Layer 7 of a small transformer language model trained on English Wikipedia (12 layers, counted from 0, width 128).
A neuron's activation on a vector x is GELU(weights . x + bias), where the dot is the dot product.

Input weights of the MLP neurons that the questions are about. A number n stands for (n - 500) times 0.00087.
n11 (bias -0.107): 403 258 600 474 295 469 395 583 713 568 479 541 256 269 509 526 351 531 579 672 698 389 566 467 367 570 723 611 861 549 359 444 439 672 491 272 163 608 335 795 698 469 645 550 577 329 618 612 238 421 362 513 513 517 256 335 564 439 393 308 654 554 466 513 767 736 358 711 364 816 525 255 522 548 327 491 301 474 560 563 463 726 634 427 385 184 422 383 437 380 518 491 337 508 712 379 440 275 517 527 569 598 436 575 668 783 401 460 555 711 281 435 487 457 684 658 714 442 606 568 474 607 598 670 398 741 394 297
n49 (bias -0.103): 324 628 292 450 593 440 747 613 772 414 398 427 718 500 332 671 467 542 592 504 725 598 454 269 808 523 426 254 524 736 500 590 627 606 559 769 392 640 727 533 349 601 555 218 613 199 695 684 566 615 752 332 673 464 553 612 469 205 858 321 721 789 518 706 747 610 487 433 418 451 294 551 333 694 533 482 569 272 649 458 404 500 478 385 616 401 237 550 221 522 523 409 491 442 428 417 739 538 395 384 382 463 552 283 311 274 335 495 518 496 565 532 505 407 537 373 618 275 463 712 624 440 522 62 350 616 338 449
n83 (bias -0.097): 508 421 390 389 426 634 483 504 388 269 657 633 660 588 460 428 725 349 383 639 828 745 612 757 475 783 739 654 491 561 384 567 228 337 589 372 286 681 266 703 556 466 384 561 412 526 564 364 500 624 423 640 645 583 446 500 413 250 599 378 633 465 586 470 358 521 605 672 513 517 770 639 648 555 682 748 423 500 433 199 504 651 210 277 283 522 348 453 504 282 513 309 414 566 530 658 348 382 645 487 449 643 460 496 378 590 421 487 344 733 348 559 377 558 391 848 657 500 539 611 388 287 625 382 368 441 362 720
n113 (bias -0.138): 550 337 500 513 561 669 677 398 576 635 592 585 456 609 532 470 811 535 473 563 756 404 309 467 445 327 443 345 747 461 457 818 414 513 423 676 341 462 378 487 476 284 751 584 327 314 654 308 496 781 385 598 341 441 328 492 479 504 464 336 227 689 603 496 259 509 695 711 660 358 393 823 496 377 384 856 516 551 233 707 595 535 415 576 513 287 530 607 496 521 487 316 695 454 449 283 775 695 685 622 594 474 478 594 449 565 492 469 388 584 829 547 427 596 487 265 380 403 565 408 353 320 521 474 517 464 99 526
n132 (bias -0.107): 279 431 813 389 645 472 318 469 300 628 600 407 304 433 355 683 639 456 659 496 362 408 504 692 311 369 347 521 669 596 703 597 559 357 641 630 277 496 444 254 459 563 321 386 378 423 634 454 577 595 628 524 559 485 442 265 569 445 563 485 404 581 572 472 399 619 640 628 591 381 587 424 379 215 447 687 493 225 391 540 483 452 796 417 369 700 461 716 685 469 384 579 432 462 508 477 537 646 685 540 500 468 760 395 605 416 419 765 466 335 391 355 614 465 383 712 484 379 440 687 564 331 569 524 393 768 676 456
n152 (bias -0.087): 685 162 889 643 390 386 471 179 615 259 490 491 256 482 371 645 632 699 236 374 334 424 619 331 438 387 455 547 331 625 618 699 397 574 490 127 545 597 171 861 620 594 594 252 177 646 666 479 748 505 687 500 809 466 521 370 443 661 698 463 545 319 585 466 341 358 553 404 662 385 260 485 675 612 546 592 789 779 490 274 490 292 698 582 605 601 271 666 462 645 564 168 273 590 379 505 346 450 544 819 315 724 285 495 485 396 659 655 566 655 605 412 446 261 364 657 456 279 608 647 579 405 443 550 638 251 505 654
n203 (bias -0.128): 667 432 223 566 614 528 514 357 395 617 314 624 372 605 490 657 380 495 722 615 414 477 462 357 509 444 652 480 529 689 378 564 481 368 532 505 256 560 405 766 641 350 608 265 606 471 686 371 433 205 731 245 286 523 755 940 505 509 871 473 669 667 487 467 495 253 403 408 257 859 232 505 229 518 209 771 456 555 629 342 505 528 436 666 659 673 408 768 678 532 613 421 725 274 380 189 588 404 742 467 468 481 578 389 555 472 537 690 406 487 319 361 644 441 323 274 556 251 336 365 472 661 605 624 283 549 543 556
n221 (bias -0.111): 373 793 561 574 437 488 380 715 523 658 564 434 520 339 231 466 596 563 357 534 412 409 324 385 447 492 311 467 383 260 820 534 388 328 531 333 607 442 437 661 570 558 379 384 424 548 434 792 588 691 574 396 585 333 435 441 647 469 660 337 500 615 548 512 485 760 534 367 500 583 396 650 642 511 371 634 592 302 496 373 529 649 630 642 436 844 731 577 300 454 512 523 625 451 680 507 419 440 434 571 308 421 638 541 359 547 348 311 369 421 286 473 504 583 599 840 473 381 371 485 480 263 470 611 485 685 614 606
n276 (bias -0.118): 450 295 419 435 707 465 392 569 458 360 445 525 254 471 350 688 344 482 514 364 429 487 413 698 504 513 373 482 843 667 343 509 741 596 792 604 380 414 601 554 210 413 617 558 335 593 586 757 616 348 525 702 552 251 555 451 387 702 491 418 635 403 637 543 534 236 351 407 608 824 604 403 522 752 576 615 652 364 513 531 386 430 491 505 652 687 204 440 521 619 277 362 691 525 308 591 618 398 573 504 380 557 432 368 308 408 551 390 525 905 610 586 405 513 770 375 397 429 200 513 561 680 724 597 567 161 487 565
n300 (bias -0.153): 457 590 373 540 623 480 669 743 504 366 687 580 431 576 766 433 546 520 390 512 541 414 658 661 673 379 692 649 219 569 383 401 440 374 416 564 372 162 610 542 542 460 371 574 235 637 564 466 641 726 531 640 580 602 276 382 383 779 670 546 164 430 485 444 413 255 666 504 560 602 751 435 717 401 588 445 439 484 544 348 356 516 468 374 684 289 392 352 254 453 480 352 597 449 420 427 816 620 536 602 492 378 559 565 607 423 205 553 496 556 426 540 548 281 438 405 668 360 520 624 435 557 625 660 543 504 732 378
n314 (bias -0.079): 770 666 822 523 546 523 486 473 394 396 281 244 523 806 438 736 644 267 505 673 495 148 786 690 345 600 243 428 425 385 772 687 545 400 599 712 556 446 427 173 751 536 613 388 426 709 581 687 477 582 758 375 437 324 676 517 285 209 481 367 564 348 539 409 394 644 380 704 563 764 491 573 270 496 636 398 384 783 496 505 562 664 433 476 566 300 366 545 634 500 413 356 654 395 429 457 434 421 243 500 504 760 415 328 673 527 491 514 487 609 468 415 208 368 403 528 424 458 745 513 246 583 438 578 504 615 399 354
n324 (bias -0.122): 544 335 582 629 565 579 615 395 424 553 585 422 491 889 452 586 453 877 476 342 651 487 329 417 487 532 388 456 682 700 569 613 646 333 359 615 180 772 626 686 626 339 685 491 779 311 706 446 595 398 373 418 431 554 833 435 223 523 544 417 597 312 575 597 473 316 482 536 366 648 258 472 439 314 562 482 679 581 206 397 331 574 414 663 522 410 586 113 561 500 621 271 671 518 727 198 601 377 317 211 491 291 352 526 676 426 689 500 553 824 331 404 605 464 547 434 642 345 458 371 315 397 607 617 491 126 649 514
n376 (bias -0.108): 544 592 496 599 333 359 545 524 320 401 492 469 546 539 336 508 386 400 313 621 479 604 893 582 548 698 533 583 654 654 264 224 332 471 696 512 315 593 546 649 512 389 488 420 703 411 398 404 619 335 477 516 414 504 595 461 552 659 626 496 649 319 457 541 544 385 646 641 554 448 579 329 705 455 602 638 535 536 459 496 574 525 637 341 328 182 520 537 665 645 23 447 607 480 504 469 543 530 484 859 480 587 466 445 439 649 440 371 314 797 236 700 312 580 664 610 508 214 529 381 318 375 596 403 663 509 587 235
n406 (bias -0.018): 535 496 396 439 434 275 313 749 476 416 394 285 418 325 645 400 542 348 752 508 621 512 586 570 227 431 319 689 356 455 700 504 327 304 609 472 799 448 484 336 683 313 769 721 638 563 601 569 504 590 295 661 553 302 534 489 535 275 620 759 182 624 527 508 440 520 592 711 496 445 484 578 615 372 593 348 469 405 632 658 325 619 368 288 623 391 556 544 481 420 247 452 492 374 492 654 483 338 609 549 556 422 618 596 767 635 373 689 473 583 628 424 605 729 670 391 339 413 537 426 345 611 528 392 614 560 631 484
n440 (bias -0.101): 504 574 583 396 760 444 392 563 737 646 357 538 581 526 378 461 422 545 395 665 439 278 813 534 313 432 342 407 592 508 536 721 735 560 536 544 230 867 524 496 530 604 616 192 615 533 305 360 348 328 462 623 512 668 475 206 593 579 682 580 556 471 450 428 386 572 398 469 392 543 251 500 451 516 338 370 610 516 547 488 555 464 449 692 465 393 342 254 668 578 673 544 612 469 796 682 563 635 333 285 295 548 587 610 437 351 348 301 535 389 643 437 329 605 721 525 544 255 572 527 468 455 566 427 550 635 540 508
n465 (bias -0.101): 556 392 478 603 536 374 518 553 213 579 591 576 545 344 434 901 348 649 406 636 615 657 792 291 618 666 586 335 225 369 545 584 322 514 500 647 523 231 468 699 546 473 567 491 642 780 571 268 712 451 381 469 616 596 350 470 600 699 623 615 441 267 350 590 443 429 139 592 325 387 539 387 682 496 370 430 678 404 306 450 321 401 399 645 321 445 522 549 585 579 640 171 469 751 557 491 528 298 357 695 531 722 556 474 465 414 596 228 388 525 646 491 194 552 313 472 295 491 653 496 397 495 805 596 444 566 351 942
n498 (bias -0.096): 489 392 437 536 290 348 377 728 515 289 408 530 190 466 562 707 300 384 508 547 520 558 520 716 419 552 544 647 678 516 452 680 689 388 740 516 488 316 617 438 661 361 683 512 435 736 575 685 553 377 674 480 737 666 650 459 261 579 664 477 528 536 428 679 395 603 270 399 560 593 454 524 673 320 628 430 492 352 422 374 429 336 325 417 411 230 641 362 451 562 744 539 488 312 234 391 442 386 385 548 641 368 781 624 613 456 519 601 325 573 601 563 622 523 532 598 311 439 643 412 289 714 512 354 504 450 592 428

Each question shows a token from some text and the vector x that enters the MLP there. A number n stands for (n - 500) times 0.012.

" comp": 777 583 360 505 486 433 495 314 564 480 635 478 564 681 560 541 496 535 597 562 553 404 531 346 521 622 597 332 669 329 531 441 497 467 312 472 614 472 483 429 450 490 337 533 438 504 297 457 550 622 518 528 604 655 427 594 492 689 352 574 396 196 620 614 538 500 301 540 513 464 572 445 556 572 572 566 437 323 498 634 654 575 373 585 505 540 600 627 579 412 604 662 485 312 458 340 451 419 414 439 563 503 611 648 408 305 618 585 424 457 378 418 628 292 713 504 515 596 443 395 608 405 502 387 410 449 535 379
The neuron with the highest activation: n498

" he": 620 552 467 502 486 486 341 241 509 366 653 474 382 755 475 499 371 586 451 510 541 454 455 336 465 426 537 402 579 512 651 507 482 580 461 486 567 669 659 642 475 556 474 436 477 448 340 485 447 553 558 620 412 669 664 626 581 591 336 499 367 295 645 523 711 532 396 556 433 578 535 448 605 597 517 615 576 341 556 516 577 485 418 486 488 701 451 639 568 309 521 518 510 382 239 507 517 368 471 382 582 587 405 619 352 314 535 629 481 579 467 436 712 317 538 304 511 471 443 614 692 494 403 452 407 395 511 411
Which neuron fires most, and how strongly? n203, at about 2.8

"ers": 549 519 450 564 454 425 448 451 457 642 772 308 449 671 526 386 311 472 573 474 481 399 451 446 499 370 664 448 519 417 491 376 432 550 501 500 717 539 433 411 484 626 431 660 621 382 279 305 605 666 518 689 533 572 594 530 593 774 382 475 403 306 598 600 529 501 326 545 539 493 637 414 544 635 444 485 495 458 450 368 663 447 439 586 484 516 429 553 567 368 509 677 523 442 440 467 524 404 466 439 603 531 521 684 469 290 507 798 430 469 527 611 603 236 416 385 625 656 360 563 592 404 391 336 468 517 605 435
The neuron with the highest activation: n300

"ere": 635 546 524 462 399 365 394 248 486 448 660 401 421 725 476 520 422 561 449 547 521 452 464 497 500 425 665 378 635 391 471 360 577 678 497 452 656 697 387 436 456 527 406 578 601 258 492 418 485 772 330 661 462 485 527 530 480 747 422 705 432 374 639 426 488 620 417 577 562 496 522 449 650 593 423 481 477 298 536 534 589 518 377 616 626 505 576 573 587 408 567 612 481 413 447 548 486 489 431 468 626 445 538 703 428 173 458 616 400 559 323 494 596 322 439 560 464 533 507 676 510 519 371 362 530 547 420 384
Which neuron fires most, and how strongly? n132, at about 0.19

" the": 798 595 403 405 446 447 315 350 443 527 650 461 304 602 502 599 380 532 485 470 442 538 394 337 475 457 794 351 562 472 616 460 432 598 527 551 668 606 476 496 495 465 471 467 570 558 430 472 480 703 458 592 475 447 610 576 512 626 360 582 337 236 490 480 767 596 401 470 396 521 513 442 517 632 578 609 575 375 560 591 610 516 444 528 427 636 557 572 565 370 514 575 475 326 428 611 446 508 500 275 547 392 583 657 478 262 414 652 451 658 621 439 566 374 528 389 428 580 528 367 602 459 423 361 439 533 615 394
Which three neurons fire most, strongest first? n406, n203, n498

" cl": 697 566 543 521 391 451 406 296 576 465 604 565 486 697 461 617 447 455 477 548 629 458 518 367 503 467 750 440 552 423 428 393 581 467 445 442 736 592 596 511 581 614 584 497 493 490 339 386 449 747 416 441 390 609 450 564 443 707 349 421 320 198 548 559 628 592 302 567 505 494 543 523 652 519 523 546 378 384 631 614 526 514 523 591 456 577 546 564 608 297 590 560 510 383 468 407 415 512 455 396 498 588 539 579 233 418 466 685 415 510 431 436 678 396 621 443 454 641 553 361 520 395 445 355 506 464 524 326
The neuron with the highest activation: n11

"o": 653 489 570 397 446 432 332 243 445 601 680 371 370 724 536 393 410 453 566 622 514 491 531 409 451 457 566 331 674 393 549 363 573 491 397 495 646 695 564 557 381 666 375 529 418 356 395 537 394 607 530 653 466 498 591 393 477 563 534 531 375 463 590 572 676 674 428 475 648 612 597 477 655 718 586 515 335 327 499 572 580 627 359 487 461 528 411 597 511 404 444 684 460 473 499 387 503 498 510 512 594 587 374 616 411 227 494 579 594 581 426 465 599 269 494 366 545 650 441 501 523 448 396 266 508 530 604 436
Which three neurons fire most, strongest first? n11, n132, n49

"ar": 668 514 553 448 447 503 505 344 445 532 740 487 473 708 492 523 389 482 346 565 574 480 371 529 277 475 629 411 489 369 472 475 601 585 354 374 712 615 552 423 472 568 483 626 561 381 492 490 518 699 504 616 375 443 538 605 653 543 450 558 408 317 533 407 531 655 434 526 558 580 508 384 659 602 409 448 481 367 411 582 435 547 629 585 551 653 485 691 507 432 606 695 421 561 434 484 578 608 365 307 567 427 518 645 492 207 439 746 526 651 425 598 605 333 408 344 435 583 418 525 457 305 442 224 434 392 419 507
Which three neurons fire most, strongest first? n113, n324, n132

" S": 552 611 525 547 466 427 365 303 444 607 616 428 286 748 462 491 317 437 593 356 585 509 387 403 500 365 635 312 536 468 565 400 404 510 530 553 620 584 536 567 537 403 515 570 563 492 434 383 468 816 419 578 585 577 420 524 473 629 389 561 294 331 550 584 503 618 268 633 360 503 603 462 509 604 489 504 312 392 651 618 565 551 584 641 496 485 406 582 587 356 485 565 525 446 393 643 404 578 367 314 625 491 544 663 419 371 457 642 549 624 522 476 666 265 552 580 579 629 454 489 640 416 555 376 404 424 496 433
The neuron with the highest activation: n11

"an": 741 586 478 433 273 454 465 365 467 571 650 402 379 790 504 505 539 491 511 479 579 613 431 320 546 457 560 497 634 443 532 438 491 752 424 517 634 746 399 620 444 506 495 534 582 360 367 401 509 641 599 570 422 445 518 645 585 746 587 469 416 416 399 559 566 592 350 589 465 614 498 369 602 616 463 513 476 264 419 504 491 494 376 492 493 539 416 706 547 440 581 707 394 424 568 527 308 529 534 426 665 512 507 577 374 224 409 483 425 619 374 563 582 483 366 358 375 579 427 606 509 385 342 431 534 423 556 406
The neuron with the highest activation: n203

" for": 593 534 508 305 449 408 400 307 439 462 556 439 360 598 459 603 452 522 564 588 534 457 397 396 466 482 645 371 575 395 611 496 483 559 501 520 655 709 467 367 550 614 539 481 506 446 383 505 565 832 487 525 609 578 521 573 520 731 309 482 327 162 515 521 656 473 337 554 476 551 567 465 618 591 445 576 527 404 593 616 716 530 523 557 621 512 456 627 618 406 427 495 313 302 420 532 531 574 408 461 656 509 610 653 431 259 552 643 462 525 305 460 569 366 559 461 419 541 520 474 653 373 499 326 327 559 543 354
The neuron with the highest activation: n132

"6": 620 575 585 411 441 501 435 292 389 492 641 456 544 699 352 482 406 491 493 290 474 559 417 416 396 533 587 438 480 269 558 420 525 595 441 503 764 641 477 579 516 538 458 581 502 375 307 375 559 714 531 682 484 624 514 478 596 612 437 556 401 304 452 504 505 543 280 641 572 526 614 411 562 626 526 459 547 394 518 474 410 636 532 690 471 628 625 565 514 404 485 719 495 482 385 638 596 481 304 541 754 504 588 612 445 328 470 552 356 571 457 466 647 345 474 453 413 696 614 382 518 418 360 292 427 255 447 490
The neuron with the highest activation: n465

" w": 659 509 492 404 387 409 401 235 528 354 681 326 634 771 568 574 292 533 570 545 631 629 532 385 519 474 510 301 606 593 642 516 594 687 531 520 635 588 481 555 519 513 581 457 466 508 473 557 590 838 526 598 407 568 501 529 573 524 327 452 334 313 667 578 693 554 460 457 342 537 575 477 606 562 560 609 463 298 528 579 569 508 475 542 568 478 471 536 483 348 513 438 526 324 351 458 363 466 395 525 467 527 565 557 408 255 500 596 425 519 435 410 641 302 527 333 479 596 480 513 561 349 528 358 439 481 567 370
Which two neurons fire most, strongest first? n49, n324

" (": 621 626 646 443 454 355 350 205 376 508 676 480 472 675 500 505 379 404 514 425 370 470 445 344 486 511 542 240 456 592 647 410 583 572 537 631 717 647 633 490 557 549 492 495 575 502 294 451 384 673 472 593 516 477 600 609 546 646 312 526 373 295 629 519 658 659 412 565 367 526 639 333 554 580 490 507 520 458 650 642 479 364 384 501 553 629 467 690 553 381 484 586 449 422 483 547 493 559 475 339 532 569 539 502 414 264 462 538 285 541 388 464 690 432 588 386 557 554 548 622 568 517 368 438 404 434 520 424
The neuron with the highest activation: n132

"s": 664 652 454 561 445 306 503 393 408 641 654 294 522 679 576 541 369 493 584 415 514 538 405 591 525 513 747 263 413 351 597 405 489 591 368 447 651 563 579 479 550 493 509 665 499 392 294 457 645 727 424 639 497 451 542 548 597 694 387 501 445 290 597 585 570 436 359 476 464 564 621 442 595 686 441 559 399 276 394 499 549 531 474 587 489 514 425 513 508 280 598 623 421 421 409 538 532 591 281 407 548 553 528 599 438 303 454 679 398 536 493 511 539 363 470 398 573 616 486 539 722 389 484 356 556 444 489 392
Which two neurons fire most, strongest first? n300, n465

".": 749 620 472 470 483 448 455 250 405 468 756 376 451 612 653 592 327 555 385 482 418 405 446 497 507 477 621 445 636 310 627 313 582 532 366 517 658 607 578 518 584 425 597 675 556 411 278 575 523 736 559 559 487 479 586 457 493 634 439 552 408 401 638 471 575 495 339 481 374 534 622 459 504 633 600 495 506 422 597 618 599 400 421 494 528 606 587 683 555 392 458 554 506 372 435 574 514 455 372 457 631 437 562 603 360 309 394 637 445 431 460 457 654 291 653 348 427 432 597 479 578 519 511 402 331 534 530 213
Which two neurons fire most, strongest first? n406, n300

"e": 708 532 623 465 449 277 347 278 382 607 666 513 351 708 429 580 400 492 577 510 595 438 549 395 467 387 600 439 704 463 538 317 530 595 515 469 552 658 696 498 466 554 313 544 386 364 624 417 414 819 411 638 497 507 516 496 513 662 503 617 420 335 545 531 530 601 438 412 401 358 648 378 541 678 402 503 363 408 446 517 606 588 277 548 514 557 512 656 712 494 398 549 536 507 564 478 354 407 522 368 533 579 483 708 459 279 584 472 381 620 534 535 562 412 427 527 551 543 522 612 491 450 325 380 532 510 421 398
The neuron with the highest activation: n132

" a": 620 574 427 457 458 180 395 325 423 579 793 492 363 643 465 605 467 606 481 572 563 587 458 376 460 499 640 316 518 385 529 508 496 491 473 575 611 686 500 461 547 487 566 439 599 388 432 381 440 651 504 573 446 576 401 578 464 610 322 593 301 285 583 675 687 636 415 494 526 410 641 415 720 640 520 618 439 266 535 578 696 524 425 507 435 556 544 616 610 418 488 594 503 333 406 511 466 629 413 317 567 543 545 528 448 316 441 631 448 549 504 387 565 246 588 482 481 496 426 457 641 417 403 453 416 602 543 435
Which two neurons fire most, strongest first? n132, n465

" B": 630 407 541 413 405 435 464 345 463 572 718 400 388 805 512 475 399 436 431 502 594 563 593 418 430 501 566 344 586 370 576 429 443 501 547 471 646 587 522 472 491 432 535 484 592 513 423 450 575 856 457 548 398 580 534 633 544 545 399 626 345 347 626 485 519 708 242 550 544 636 511 406 641 552 420 589 266 357 585 561 504 553 576 521 541 600 442 643 578 368 471 640 427 505 387 603 444 603 379 298 554 565 506 597 375 219 463 634 462 538 493 525 650 265 556 413 491 578 561 408 522 459 466 361 416 513 531 429
Which neuron fires most, and how strongly? n314, at about 0.61

" of": 692 561 470 291 332 536 439 276 480 448 549 339 412 520 495 562 483 574 467 532 564 527 508 376 564 477 713 320 564 446 582 422 533 536 452 459 530 634 461 535 490 518 556 507 593 420 352 407 514 812 420 742 468 497 510 505 453 600 393 551 370 241 592 490 696 539 403 564 505 576 665 532 583 610 560 406 554 400 498 658 509 635 434 630 528 657 461 657 670 405 460 597 338 260 545 540 439 508 401 448 631 613 600 700 451 310 477 630 370 617 345 520 639 335 445 366 463 518 429 400 587 376 452 367 458 481 523 340
The neuron with the highest activation: n11

"3": 733 543 653 404 475 339 346 206 504 452 640 490 464 797 510 568 403 478 452 343 508 552 410 401 461 509 453 392 530 491 676 440 589 693 520 557 664 668 486 500 467 556 509 462 562 409 320 384 424 694 496 559 624 710 565 584 587 529 363 514 568 363 521 477 584 602 358 592 462 448 541 417 676 626 440 401 520 309 588 522 583 361 419 573 449 603 464 525 583 493 414 578 435 391 613 676 424 546 520 447 559 526 506 608 400 300 419 563 294 499 439 444 571 464 557 289 467 747 492 456 608 430 432 381 351 463 516 436
The neuron with the highest activation: n440

" in": 697 472 488 404 409 388 419 292 427 506 700 335 409 582 605 595 353 524 435 537 406 554 595 424 461 491 728 343 557 460 638 413 575 605 457 488 611 606 448 422 457 500 633 523 528 399 355 347 536 746 396 573 548 592 503 531 580 611 424 491 289 193 577 626 683 564 423 550 385 532 517 429 593 634 537 508 531 292 603 643 481 538 481 577 543 642 400 582 560 365 460 563 393 282 526 472 506 598 379 405 594 606 581 700 488 384 470 675 485 511 455 508 613 411 637 485 449 407 431 440 695 404 473 315 499 446 473 311
Which three neurons fire most, strongest first? n406, n132, n11

"m": 654 502 513 466 421 451 395 308 328 430 628 447 384 727 443 559 492 544 582 580 496 426 458 438 460 454 763 366 402 355 464 379 493 684 443 412 716 504 551 502 538 538 502 613 474 335 230 500 567 713 428 685 609 560 601 627 502 598 498 468 403 142 578 391 543 591 443 528 495 516 576 339 608 643 510 492 429 352 437 521 674 562 425 529 498 517 433 500 508 489 698 652 457 356 323 588 428 507 556 460 596 576 717 694 423 341 541 596 504 450 425 427 502 390 506 481 467 675 550 580 501 483 556 454 362 553 417 294
Which neuron fires most, and how strongly? n498, at about 0.21

"0": 597 614 638 481 500 391 397 378 415 387 762 486 529 720 392 574 418 476 548 357 461 561 453 434 404 495 626 434 430 346 501 284 475 635 508 528 692 568 485 473 562 502 433 510 432 402 356 376 585 761 491 677 579 702 546 345 491 595 462 545 317 281 550 473 514 586 311 695 448 516 564 431 477 711 445 457 490 320 445 592 561 647 559 610 511 512 593 658 494 432 656 503 478 409 461 642 591 591 273 420 746 522 577 608 498 429 488 619 363 488 495 573 610 319 436 470 403 591 567 360 553 348 407 358 401 431 382 510
Which two neurons fire most, strongest first? n465, n132

"ak": 763 582 528 482 319 405 470 286 493 525 612 372 479 766 350 606 472 444 535 637 493 623 546 452 582 508 513 400 555 527 645 311 452 600 548 582 639 564 496 548 621 477 378 609 542 438 472 461 529 738 546 658 481 464 509 457 608 741 553 589 435 428 525 541 645 550 446 561 446 495 627 464 673 553 562 416 392 181 445 399 562 504 449 561 487 528 597 556 590 412 557 521 363 290 531 475 424 574 339 471 645 509 472 644 337 253 474 475 536 640 340 280 557 311 409 408 428 567 520 507 514 326 469 311 614 463 483 359
The neuron with the highest activation: n376

"2": 717 455 513 514 445 399 320 286 472 425 622 336 465 827 507 434 349 501 526 369 449 564 556 305 492 377 478 427 641 474 636 517 566 537 501 602 613 635 425 642 494 470 499 556 401 334 280 450 414 816 488 567 572 642 436 468 513 527 471 467 446 263 543 455 634 541 376 498 527 546 510 542 556 671 366 546 518 396 588 677 563 476 318 540 451 578 506 510 518 460 520 567 539 412 468 635 575 448 524 325 690 579 602 667 537 421 481 684 283 480 419 378 618 392 555 468 483 640 545 514 600 423 412 247 386 594 529 431
Which two neurons fire most, strongest first? n440, n132

" be": 622 591 444 538 462 471 437 242 602 497 770 413 530 698 632 495 335 554 450 494 559 403 539 345 499 464 685 354 639 460 623 570 432 593 557 404 534 579 497 390 558 589 453 665 439 359 305 414 466 733 549 669 421 560 527 556 500 605 404 423 226 288 681 595 661 458 364 550 369 539 588 414 632 595 557 596 441 304 657 538 591 487 380 490 498 572 467 450 586 476 549 619 539 356 504 402 499 619 457 418 666 612 567 610 378 259 628 493 435 523 498 430 656 273 437 409 401 494 409 508 543 498 481 403 489 425 454 412
Which neuron fires most, and how strongly? n113, at about 0.95

" ": 794 535 564 468 401 409 451 299 444 475 630 340 411 630 635 505 377 562 423 590 454 547 550 260 561 365 503 321 682 560 553 407 544 515 423 589 637 643 496 636 586 415 535 617 427 437 382 419 531 823 407 574 472 571 442 418 485 636 393 480 376 298 541 484 649 633 366 571 500 472 592 466 480 653 485 583 390 510 561 677 481 545 292 514 484 712 464 566 461 452 526 584 528 355 414 548 502 523 449 327 611 561 622 559 500 417 439 748 364 511 487 346 568 438 529 465 476 692 456 456 615 361 452 294 372 553 589 323
The neuron with the highest activation: n113

" H": 672 510 497 379 487 386 356 207 386 602 663 410 517 790 516 647 394 441 408 524 589 534 494 311 480 429 567 322 578 555 571 443 424 505 560 545 651 650 658 567 478 461 521 529 505 530 373 430 475 731 407 558 381 647 605 562 454 600 472 603 386 377 660 534 685 589 380 481 447 486 604 438 635 516 473 552 304 328 624 559 469 550 457 666 480 610 448 636 553 376 518 638 445 402 426 583 367 457 416 299 522 409 430 683 380 291 316 584 574 548 438 529 643 438 567 474 561 650 570 431 610 407 445 349 414 449 447 441
The neuron with the highest activation: n324

",": 700 532 429 411 431 491 315 314 443 425 748 401 532 621 527 535 306 488 443 450 465 475 502 426 532 419 755 403 503 502 617 422 473 509 500 454 645 639 550 480 469 543 495 630 541 407 291 503 571 718 454 602 497 430 658 498 484 551 461 523 387 320 692 514 543 497 337 561 351 497 664 429 662 621 397 582 538 296 564 574 561 515 471 472 562 563 464 649 601 429 529 502 444 275 414 514 568 543 382 475 687 541 557 660 317 317 408 656 431 579 426 422 649 397 643 466 451 547 511 531 714 479 467 366 303 541 512 325
The neuron with the highest activation: n406

" g": 704 637 434 544 516 426 516 293 441 526 648 392 417 736 521 586 452 541 556 461 591 443 500 370 503 474 577 315 485 399 508 437 504 564 451 439 583 517 518 459 528 622 491 572 496 603 462 444 563 804 594 648 473 545 442 600 450 621 282 517 267 228 616 473 704 606 336 449 409 461 588 424 633 670 443 534 415 476 640 550 595 533 470 510 425 608 620 563 625 387 567 580 529 209 270 528 456 480 455 456 674 609 521 544 461 310 487 521 524 439 368 582 579 388 639 427 407 621 394 397 638 428 441 326 392 462 547 414
The neuron with the highest activation: n314

" Eng": 624 536 411 593 445 531 481 215 539 526 640 495 459 794 459 503 268 505 435 561 567 482 443 323 499 453 533 349 597 543 555 434 514 571 516 553 743 684 573 568 505 364 413 550 578 545 210 443 562 749 501 618 369 673 539 535 597 672 335 651 419 225 566 544 596 581 269 531 555 512 464 410 520 525 372 579 466 345 545 610 504 612 439 582 610 547 426 490 608 448 493 444 446 374 430 574 490 455 414 272 545 545 506 700 404 381 510 678 490 450 413 512 623 401 474 388 481 512 515 555 640 409 414 415 380 426 591 388
Which neuron fires most, and how strongly? n324, at about 1.9

"er": 649 534 489 515 487 542 423 308 393 522 767 334 583 707 530 427 494 603 450 578 611 575 416 447 280 491 630 425 540 350 486 386 532 617 355 392 590 540 505 365 591 587 485 613 638 360 281 453 566 752 436 705 457 512 522 510 553 665 330 389 389 258 429 492 549 516 396 663 496 586 596 477 616 530 414 494 571 497 410 534 608 430 442 658 474 594 519 594 593 301 544 700 488 401 479 542 528 526 327 435 654 470 666 698 349 265 396 725 432 500 446 538 627 344 474 461 566 563 345 534 486 435 443 399 451 432 402 474
Which neuron fires most, and how strongly? n113, at about 0.7

" ch": 741 575 477 479 529 450 352 371 585 461 561 431 595 791 503 559 445 448 489 522 600 550 380 405 538 466 553 450 564 464 547 454 451 533 421 541 643 593 593 467 462 773 454 473 535 446 387 367 549 791 388 493 384 609 445 612 465 552 366 370 348 171 667 441 649 534 209 512 429 517 554 472 654 637 590 550 434 334 664 556 554 504 501 599 413 438 490 596 517 344 493 648 438 431 276 608 458 485 454 453 581 541 527 575 316 345 444 649 404 483 504 433 616 409 694 469 529 611 491 545 573 382 480 437 396 466 569 451
Which neuron fires most, and how strongly? n49, at about 0.47

" b": 741 562 561 496 398 497 447 366 450 484 757 481 529 754 563 455 410 525 446 521 552 558 608 444 447 498 582 312 559 372 518 356 453 550 455 457 616 483 598 465 543 562 522 456 595 478 390 380 618 801 496 536 434 558 505 646 582 523 288 495 260 311 547 487 727 641 384 519 465 612 510 393 568 600 395 589 359 414 572 582 463 518 618 613 381 571 469 651 532 299 474 665 485 429 300 531 440 538 328 399 534 598 640 598 353 372 460 632 423 540 482 530 649 243 614 343 487 566 422 444 506 375 452 399 417 646 528 407
The neuron with the highest activation: n314

"eam": 682 726 507 503 391 361 453 337 447 488 680 413 507 651 407 417 433 468 429 524 555 462 423 466 405 467 618 315 553 333 445 271 612 591 487 449 713 599 432 572 443 645 415 489 481 444 453 455 448 724 419 493 516 645 462 567 491 757 414 650 401 348 669 557 564 678 246 609 494 438 517 440 536 648 499 420 455 288 539 689 643 532 345 585 546 586 485 510 516 404 589 551 522 361 452 542 469 555 530 472 583 509 393 693 375 232 468 616 422 568 406 471 591 477 564 397 586 586 522 511 519 495 372 246 437 635 514 559
The neuron with the highest activation: n221